Layer 11 of a small transformer language model trained on English Wikipedia (14 layers, counted from 0, width 96).
A neuron's activation on a vector x is SiLU(gate . x) times (in . x), where the dot is the dot product.

Input weights of the MLP neurons that the questions are about. A number n stands for n times 0.0041.
n2 gate: 24 55 -8 18 32 -14 18 60 -88 42 11 -2 2 1 -39 -7 -25 -23 -6 44 18 -15 17 86 -14 6 5 -13 62 18 10 36 -9 22 82 34 -48 -9 -9 17 -23 15 1 4 53 -15 -11 -57 -18 39 11 -59 5 49 25 -8 13 -7 -1 -14 -66 53 -19 -5 -32 -10 -15 5 -27 2 6 2 38 36 -5 -14 -8 -14 -10 10 -5 41 -20 11 37 9 12 2 -62 -22 1 -3 31 27 -13 42
n49 gate: -22 21 -7 -11 46 -35 22 32 25 -19 -61 28 -10 -26 -13 -50 54 10 13 2 -24 -11 -5 -35 -1 -16 16 52 2 -16 -36 -29 26 25 -11 4 -9 2 19 5 24 51 -6 -14 -3 42 -24 -3 -32 5 46 -7 15 -5 13 20 -18 -22 -37 -1 30 -17 31 -30 -14 -1 0 28 21 22 2 -9 17 -10 -12 30 25 -21 24 59 15 -47 4 -78 -23 -5 -5 8 27 -2 -1 20 -26 -58 -42 -7
n81 gate: 10 -34 6 -40 1 -7 3 21 -30 -2 7 0 -9 -16 15 -33 10 -26 16 10 58 57 16 8 34 -6 -9 -6 -40 19 -11 -8 8 -14 -17 -20 3 -43 -53 68 34 38 6 -47 -75 -26 -14 -30 22 -31 38 -31 -12 33 -59 43 16 4 9 21 16 27 26 -60 -15 -16 -35 19 27 -9 -1 32 5 -5 -22 4 -46 17 30 -29 62 52 -49 33 -8 -26 -45 29 17 -8 -37 62 -11 -12 -10 -88
n111 gate: -55 -65 16 -10 -20 24 5 -57 6 -24 30 -9 26 -16 -23 18 -60 1 49 5 26 -21 -8 -3 -23 53 -40 3 5 5 -39 0 -40 -46 14 42 -24 32 -59 45 51 -6 -9 -3 -39 -11 2 -17 50 -28 -1 20 0 38 38 9 47 90 6 -4 -44 -23 -21 62 22 -46 -15 -35 -27 -33 46 10 15 -14 -5 -23 13 -6 1 49 27 35 -44 42 21 4 39 -5 -48 66 10 2 -1 -19 14 12
n117 gate: -15 -20 33 -5 -21 22 39 -12 27 -40 15 -29 -45 -7 29 -18 30 -4 6 41 3 -56 0 -29 30 79 27 5 -35 1 -30 -24 -31 -66 7 -6 93 16 -13 28 31 -24 31 46 46 14 25 15 51 19 19 -42 -26 13 49 14 25 4 -34 -21 -9 25 -54 8 -27 25 17 -27 -28 -54 -17 -61 6 7 -21 -13 -18 38 -1 -13 -13 19 3 10 -27 10 -41 -7 -1 40 42 10 -11 -14 -10 -3
n127 gate: 33 6 -3 13 -66 15 -31 2 -31 27 -10 -55 -63 26 53 -15 34 6 46 42 -47 -4 3 -9 -25 -6 -9 -5 20 -7 72 -20 -5 21 -7 -42 -11 -24 -34 49 -9 2 22 1 -3 5 29 -25 50 -65 25 1 16 -48 2 72 34 -63 32 -15 -6 37 29 -25 14 -7 -49 0 -6 -2 27 -24 42 67 -6 -24 30 17 -54 -2 4 40 19 -2 -1 8 -15 48 28 31 12 -25 -7 -35 29 5
n128 gate: -17 27 4 -24 -59 64 -39 -4 -12 14 23 -72 -8 0 -16 9 14 4 46 -34 2 -33 -22 2 14 -45 28 -11 31 -36 9 26 -47 -31 -5 -3 -7 -1 3 32 -12 57 49 -22 -17 20 -25 50 19 14 -23 -5 33 0 -10 3 21 88 3 -46 4 -27 -34 -4 -28 13 7 25 -14 -7 1 -2 -22 -1 6 -30 -18 -1 -16 36 -29 -38 -5 8 -53 -8 -3 -33 19 -29 -60 -9 73 11 -27 13
n178 gate: -8 79 14 -1 32 18 7 18 -2 23 3 -58 -44 43 -11 -26 36 -36 22 -29 -47 27 34 6 -15 -16 1 -5 -3 32 27 -17 -10 1 -20 -40 30 50 53 -9 30 -36 -39 35 28 34 -16 -17 -49 -34 3 17 -6 26 41 -40 24 -28 0 -8 3 9 7 0 -20 -26 -22 -5 0 -31 7 -31 42 49 30 16 -14 -7 -30 -10 -4 25 7 -5 -63 -13 -22 39 -46 24 20 18 -13 -26 -27 -18
n214 gate: -56 9 -4 -9 -51 -14 24 5 -2 55 -43 60 -7 -19 -10 30 5 18 34 -1 40 26 -37 5 5 23 -14 50 -8 1 -44 -35 -44 -10 -19 25 26 -14 -26 7 -27 36 -12 -57 -65 -23 -50 2 -17 37 42 -28 47 -10 18 11 -17 2 -16 16 18 22 24 47 -5 -15 5 15 -27 33 14 40 -64 35 2 27 -28 35 32 8 -38 -42 34 18 12 -59 23 12 46 38 -14 58 29 9 46 -10
n239 gate: -3 -1 -18 -34 28 -14 -9 -2 -23 -12 43 -46 -4 -14 -22 8 -11 33 8 -23 25 -16 1 -15 -14 -17 83 46 -26 12 -62 37 -21 32 -43 2 -16 -24 -46 22 1 -5 12 29 50 -47 3 -20 36 -16 -35 30 -2 -20 -33 8 -10 -6 23 37 61 58 20 8 0 4 38 36 40 3 -11 -44 12 14 21 0 33 53 8 76 56 -55 17 29 44 37 10 4 -1 71 -3 67 -58 -45 -21 15
n2 in: 9 62 16 -2 -30 -18 -77 28 -22 -5 40 24 -2 -10 12 -15 19 91 -27 -21 -38 -55 27 -27 -35 4 -66 76 0 -6 24 -19 23 -5 5 35 -1 47 21 -1 21 36 -2 31 -10 -61 31 35 -31 -19 -4 -5 6 13 44 -50 -9 38 -14 14 78 -17 4 9 -48 59 -36 24 -49 8 -13 15 22 -3 -34 7 2 21 -48 45 22 -42 -13 37 -19 9 -7 -39 -76 24 -64 4 -12 26 25 -5
n49 in: 4 6 2 30 -49 21 16 15 13 -20 -22 -12 25 43 16 62 -29 39 -17 -2 52 -31 -3 20 36 4 23 -51 6 1 29 82 4 17 56 16 -6 2 -42 57 -21 0 -2 16 -1 -45 3 -7 41 19 14 5 76 -16 15 -38 15 -41 -12 -24 -6 -7 31 -30 36 -44 8 5 -32 16 -5 -6 -2 -7 17 -8 24 40 -24 16 18 -10 22 2 19 24 -5 -26 30 -7 -15 -14 -24 21 33 4
n81 in: 33 33 32 -80 7 9 18 -10 16 -35 3 -25 6 -38 -21 -18 -14 -31 -11 -49 -19 -59 80 20 -8 -6 -26 0 4 -26 -15 3 -66 -51 -2 -16 -6 -32 31 14 26 27 10 -18 16 19 -23 5 26 39 -13 10 -45 11 26 39 3 6 23 23 82 28 -3 4 -25 22 -17 -15 -1 6 -35 -3 18 -7 -5 -11 4 -17 -30 -59 31 9 81 -3 8 -16 47 -32 26 -53 -3 31 14 33 35 -36
n111 in: -19 38 36 -5 -10 0 43 -24 7 33 -3 38 2 -13 55 -54 -3 4 -6 5 39 20 -14 62 -3 -26 9 -24 51 7 38 26 68 -49 -16 42 -25 21 15 -10 -29 11 -27 2 28 11 -56 -77 -44 23 22 -13 47 -7 33 -33 41 -11 -24 84 8 -26 53 -22 -10 -1 46 -27 16 -51 37 35 -47 -5 26 2 -44 -1 51 -39 -39 28 -7 6 -41 32 39 30 45 -33 -18 55 -14 -37 39 -15
n117 in: 39 43 -40 29 55 32 13 50 40 -48 63 4 29 6 -6 12 -4 22 -34 55 -30 66 -77 6 -5 25 -10 -5 -11 30 40 11 -10 -49 -43 -51 13 -46 -2 37 6 -52 -31 58 29 12 -37 22 -50 -11 -33 12 -36 -7 -18 7 -26 5 -48 -18 -13 -27 -58 43 -3 -24 -54 18 -14 18 8 -47 -20 -12 9 -32 -24 -20 40 -5 3 18 -50 37 0 -10 27 -8 -37 -27 -2 61 12 18 27 -24
n127 in: 41 -21 10 -40 -3 6 -17 -57 -9 -34 23 26 28 -31 46 -26 -23 8 10 -2 -9 35 68 -51 51 -10 -55 63 -80 -43 27 -24 -17 1 -5 16 -43 24 -5 35 9 35 25 -22 -9 15 -22 -28 25 23 19 -16 51 5 5 -4 13 16 63 -11 30 34 -55 12 8 6 5 0 11 -16 -20 26 57 -15 17 -57 -8 1 1 0 35 -38 -3 23 21 -4 60 -3 -17 35 1 24 17 -6 -6 61
n128 in: -5 -2 -31 -18 -43 20 -5 24 20 -3 2 -19 -11 -59 -17 34 0 24 18 23 22 3 -24 -30 34 -3 -33 -11 57 -51 -17 -7 37 -27 -5 12 -7 -14 18 -17 -13 40 -7 -9 24 28 -47 10 4 3 2 -45 40 -13 -10 25 10 30 -25 -25 10 3 54 27 40 29 -9 39 14 78 -25 13 -63 -14 7 51 32 -40 -18 -22 -19 11 -16 -30 -46 -2 2 12 11 4 12 -9 -6 21 29 1
n178 in: -41 -30 9 -24 22 -3 -19 30 -51 31 -34 22 9 -10 -12 -2 31 8 -23 -36 -25 35 5 -4 -35 -41 20 1 55 -7 -34 24 34 2 -59 25 -20 -1 -11 -1 -25 13 -14 5 -32 -12 17 6 -28 -14 -45 -13 -6 -53 -2 16 1 -21 35 -25 35 3 -44 17 -14 -9 -23 -23 -16 4 38 -25 -6 -40 -49 -25 -17 26 -9 -11 -45 -35 6 -36 -2 48 15 25 -6 -57 20 -15 -49 -34 9 -35
n214 in: 54 13 21 -32 27 10 76 34 22 -20 -6 -35 -4 -17 7 21 27 -42 -6 15 -16 -17 7 69 -10 46 17 15 -37 -26 32 -16 5 -41 94 -13 15 15 -37 -30 35 -13 21 9 0 1 -65 23 26 22 10 -3 25 -14 61 61 75 4 50 -4 57 7 -34 -14 -7 50 -16 -25 -35 -20 47 15 14 -44 -18 -2 -10 -15 -40 -22 -2 -5 15 51 19 -18 22 13 -16 -42 33 -16 16 -20 -7 -7
n239 in: -48 -50 -25 -5 -24 -33 28 -70 -1 -22 36 60 -45 -63 42 -34 -4 -59 35 28 33 16 -7 15 14 6 34 -18 13 20 -35 44 -40 -26 68 31 3 -42 -60 4 -9 -3 33 7 51 -23 -23 -32 -27 -24 -4 5 -6 -37 -37 0 28 3 1 -3 -1 17 44 13 11 -44 -36 35 -11 0 -72 -54 3 39 -13 79 6 12 -10 39 -37 -4 29 16 13 26 30 2 11 31 -19 31 -29 21 -8 27

Each question shows a token from some text and the vector x that enters the MLP there. A number n stands for n times 0.085.

"-": -36 -14 -2 15 -14 22 -11 18 5 -3 -1 33 -8 -12 5 -15 -7 14 -4 25 -12 16 25 7 26 -28 -2 2 -7 -13 -9 -4 1 24 -16 0 -6 -8 26 -6 -4 26 7 22 5 9 28 -18 22 -9 1 -8 -11 -9 34 -3 3 -8 1 -1 33 -9 18 4 31 -23 17 -16 36 -13 3 28 0 9 20 -29 37 12 -6 13 -6 24 -9 -25 -18 10 -29 -2 28 -20 -20 -11 24 24 19 9
Which neuron fires most, and how strongly? n127, at about 1.7

" Gold": -5 26 5 -11 9 -9 -3 -26 -15 -25 32 28 18 -12 -1 24 5 3 -13 13 -7 -8 26 12 18 -10 -2 -25 9 -36 24 -14 4 2 -10 -13 2 1 33 -9 -4 -4 -33 -6 -15 -4 12 -10 4 -2 4 5 -11 0 -29 -16 -9 5 3 -15 -9 -44 23 7 -11 -6 6 -21 3 -20 12 -11 -1 9 -9 -39 -3 26 -36 -26 29 9 -20 1 9 -19 12 -15 -1 -19 22 -18 -12 -15 -36 18
Which neuron fires most, and how strongly? n239, at about 0.53

" Title": -24 15 -6 -13 -15 -10 7 3 -4 -7 10 -3 28 -9 -4 -18 -12 3 4 6 -20 -3 -12 -1 -13 24 -2 14 -13 -7 0 34 2 33 14 -1 8 -20 41 -25 -5 -3 -34 -36 16 -13 20 -7 -22 -9 -23 3 4 -8 29 -33 29 29 12 -1 -29 -23 23 -4 5 -31 28 -6 -6 -26 -5 -4 13 20 -7 -15 -9 11 7 4 17 14 23 8 -19 5 3 -34 -2 28 23 0 4 -9 -14 2
Which of these neurons fires most? n111

" Martin": -57 9 5 -22 -9 4 0 0 -8 -25 14 22 -1 -21 -9 -13 0 1 -31 -22 -31 0 -9 -6 28 13 -13 6 13 -38 -11 8 -11 0 17 -13 13 18 -8 -11 -2 -6 -2 13 1 27 -3 -8 10 7 -24 -4 -9 0 5 17 24 24 -12 -8 19 -41 12 29 -7 14 -25 -14 19 -25 2 -20 -2 -17 -5 5 26 7 9 -1 27 -3 -2 -2 -23 10 -3 13 11 -3 23 -20 2 -14 -8 9
Which neuron fires most, and how strongly? n128, at about 2.5

" Col": -28 13 -26 -8 -23 -4 19 2 -14 -6 54 6 -29 -18 24 -28 11 19 -26 -7 2 -22 16 -15 35 4 14 -4 -1 -23 -3 15 -35 47 -16 -21 -21 4 -4 -10 8 26 -24 -25 -16 34 2 -23 5 -7 -6 10 0 -22 15 -16 -14 5 16 14 -1 -14 20 -10 1 0 -4 7 12 -15 15 -20 20 16 -2 10 -7 -3 15 -17 -12 20 -15 17 -26 -8 3 -21 7 -5 1 -17 -18 -14 -6 8
Which three neurons fire most, strongest first? n127, n239, n214

"M": 36 17 -31 3 -7 -20 11 6 -30 -23 -7 20 15 -13 11 19 5 21 -4 2 5 -4 1 27 4 7 1 -8 -22 -38 7 16 14 9 23 -11 36 -12 -22 -11 -11 -8 -22 -2 -13 -1 -18 -9 12 -1 -4 2 11 6 14 -18 9 6 -11 -5 2 -10 22 2 30 -5 -6 -17 -9 5 -13 -39 -28 21 -5 -29 27 -6 -13 0 23 -11 7 -8 -20 -26 -20 10 19 -20 26 12 18 3 -8 33
Which neuron fires most, and how strongly? n214, at about 1.1

"est": -3 -1 7 -7 19 8 -23 0 5 -22 -36 -10 -12 -13 -14 -42 23 35 27 -5 -3 6 -15 7 18 -15 -3 1 -22 -28 4 -2 5 22 8 7 4 2 28 -21 15 -7 -35 -5 0 44 31 -3 -10 4 -17 -19 -4 -13 5 -40 28 27 -4 -10 2 -17 2 -1 -17 5 -10 -8 -17 -11 -8 -22 18 3 -7 -31 25 -3 16 -11 12 -19 2 8 -23 -5 4 12 25 -8 -6 -25 -17 18 10 -13
Which neuron fires most, and how strongly? n178, at about 3.2

" the": 10 1 0 0 7 7 5 26 -3 -34 3 4 4 14 15 -27 -5 12 -7 -6 11 -6 8 1 -2 -2 11 -9 -3 -24 10 3 -13 25 -3 -12 -15 4 -7 -11 -1 0 -10 -2 0 26 -7 -18 -7 3 22 5 1 -10 11 -24 -8 61 -13 -17 8 -17 17 -2 19 1 -5 -1 21 -10 10 4 4 -2 -4 4 -9 81 -5 -9 10 9 -13 1 -14 -1 -18 -19 20 26 4 4 -25 -14 -12 4
Which of these neurons fires most? n49

" |": 33 24 27 30 -12 -12 16 -39 -41 -51 12 -3 11 -11 4 -9 14 15 -16 -6 -13 0 23 12 6 -11 2 -7 -29 29 6 -6 15 26 -3 -4 -20 -13 -16 -14 -5 -11 -14 7 -4 -10 2 2 -11 12 -17 -16 4 -18 -14 -19 13 -5 -2 -3 15 4 8 15 29 -6 -19 -7 -6 -2 -5 6 -4 14 12 -17 -35 40 -23 -4 15 -1 -10 13 -16 0 -1 -16 -13 -9 11 -6 -2 4 4 -4
Which of these neurons fires most? n127

" close": -3 -8 -13 -5 35 11 34 -5 -3 -3 -17 -20 -12 -9 24 -51 14 15 -7 18 3 19 8 -17 10 -5 -9 6 -2 -6 6 23 0 20 -4 -19 -8 -12 20 -4 -26 15 -29 -3 -10 33 33 -21 -36 -38 8 27 -8 -15 10 -8 11 24 -14 4 16 -38 10 21 9 0 -23 2 8 -12 8 12 12 4 -3 23 -9 16 -3 -19 17 -4 -3 7 5 14 -1 1 42 25 -24 -29 -3 -8 9 1
Which neuron fires most, and how strongly? n178, at about 1.2

"\n": 15 20 2 30 -19 -24 -20 2 20 3 -24 31 8 18 3 -60 -4 -5 -22 -3 7 -9 11 7 2 -21 1 -6 1 1 -7 -5 -18 18 16 4 -10 -10 4 -6 8 -7 -13 -21 -4 14 13 -10 31 15 -20 21 -18 5 14 5 -18 2 -4 -17 25 -2 15 -13 12 -13 16 0 -2 -36 17 -9 13 9 5 -10 -28 51 3 -8 -5 4 -9 -5 -31 -10 -8 -11 0 15 3 26 -8 12 -32 -12
Which three neurons fire most, strongest first? n128, n81, n214

" ch": -33 7 -10 -11 -2 6 1 -9 -10 -10 4 -1 -10 -14 24 -51 -4 12 -6 17 16 3 -4 15 33 -14 -12 12 -8 0 -9 5 -12 -3 -25 -5 2 -12 10 -33 10 4 -43 1 17 18 -14 -23 -12 1 -13 24 1 -7 16 -14 7 20 -30 19 -9 -16 -7 27 2 -14 15 -14 5 -36 20 0 5 28 -1 -2 -6 -13 5 -5 -4 11 -30 -11 19 -14 15 -10 17 18 -1 -27 -43 34 0 18
Which of these neurons fires most? n111

" to": -22 12 -19 -18 13 -10 -18 10 -66 -19 22 10 -13 1 22 31 -21 10 -6 21 -12 3 -10 -2 -10 11 -9 -3 -5 -24 2 3 -16 13 -20 -3 -16 -2 27 7 4 15 -2 -1 11 8 14 -4 -7 -9 9 30 -33 -5 14 -17 18 7 15 9 18 -7 -16 -11 20 0 -9 11 9 -6 8 0 3 13 10 -3 -38 32 -14 11 -7 19 -7 9 -29 -15 -8 -13 35 -2 -9 -6 2 0 64 -1
Which of these neurons fires most? n127

" round": -18 -6 -2 11 10 -10 7 11 -14 -29 -6 -38 -7 -14 -17 -30 23 27 1 -1 -9 19 12 -5 21 -9 2 4 -4 -22 18 0 7 4 -12 -2 -4 -3 21 -13 -40 -11 -7 -20 -5 41 11 -20 -1 -21 17 -27 -4 -31 19 -12 -5 19 -25 -8 5 -38 34 11 -1 1 -26 21 -5 10 7 0 21 5 0 31 3 -20 -11 9 10 -21 -7 14 -33 13 13 3 28 21 12 -17 -6 3 -10 22
Which neuron fires most, and how strongly? n128, at about 2.7

",": 11 7 7 9 -13 14 13 -3 -20 -22 6 23 15 -12 8 -8 5 18 1 -19 3 1 13 19 6 3 21 -6 -6 -28 22 14 27 13 19 -4 -21 -25 20 -18 0 21 -9 -3 -5 26 30 -25 -18 -8 7 22 -1 -28 9 -5 -2 -6 -4 -17 18 -5 7 2 12 -20 8 -12 13 -8 -2 -5 -22 -13 -7 -15 8 74 -14 -10 4 -11 2 1 -22 -14 18 -9 8 -8 19 -9 -15 -19 18 -2
Which three neurons fire most, strongest first? n49, n127, n117

"en": -30 7 8 -19 5 -3 3 2 3 -44 -26 4 -28 -8 -2 -39 11 11 -18 -25 -4 6 22 -6 12 -4 9 -5 3 -43 5 19 13 -12 20 13 -16 -14 3 1 -16 5 -12 10 -9 40 10 16 -9 3 -2 0 -3 -8 1 -7 45 26 -7 -1 17 -24 11 15 -13 10 -17 -22 11 3 5 15 3 4 9 -16 9 16 -22 27 40 6 -2 -17 -1 6 9 8 23 -11 6 -11 3 15 19 0
Which two neurons fire most, strongest first? n128, n49

";": 12 8 15 18 -21 -12 1 -20 -44 -51 39 -13 39 -9 1 13 48 15 -17 4 -1 8 22 10 5 5 2 2 -38 1 12 9 -12 4 21 -4 -10 -18 7 -11 9 6 -10 -8 1 -14 25 4 -10 -17 6 8 -2 -4 -2 -16 5 -6 4 -9 36 -45 22 10 17 -18 2 -1 8 5 -16 -7 -4 7 -3 -11 -17 41 -19 -1 -12 -14 -3 -1 -12 -5 1 0 5 -12 8 -17 4 9 4 -11
Which of these neurons fires most? n111

" 10": 1 14 -10 11 19 30 13 9 -14 -31 -25 17 5 -6 9 -32 19 27 -32 14 4 -12 10 3 12 -12 -12 -7 -3 -23 14 7 8 10 10 -5 -6 8 3 7 -21 0 7 3 -16 7 10 -45 -24 -2 8 -2 -11 4 16 -3 -16 39 -10 -8 22 -52 18 -3 14 1 5 13 -29 3 0 18 24 -7 -31 42 12 -4 1 -3 18 -15 0 34 -19 8 -10 -18 22 14 -1 -28 -11 11 -10 25
Which neuron fires most, and how strongly? n49, at about 4.1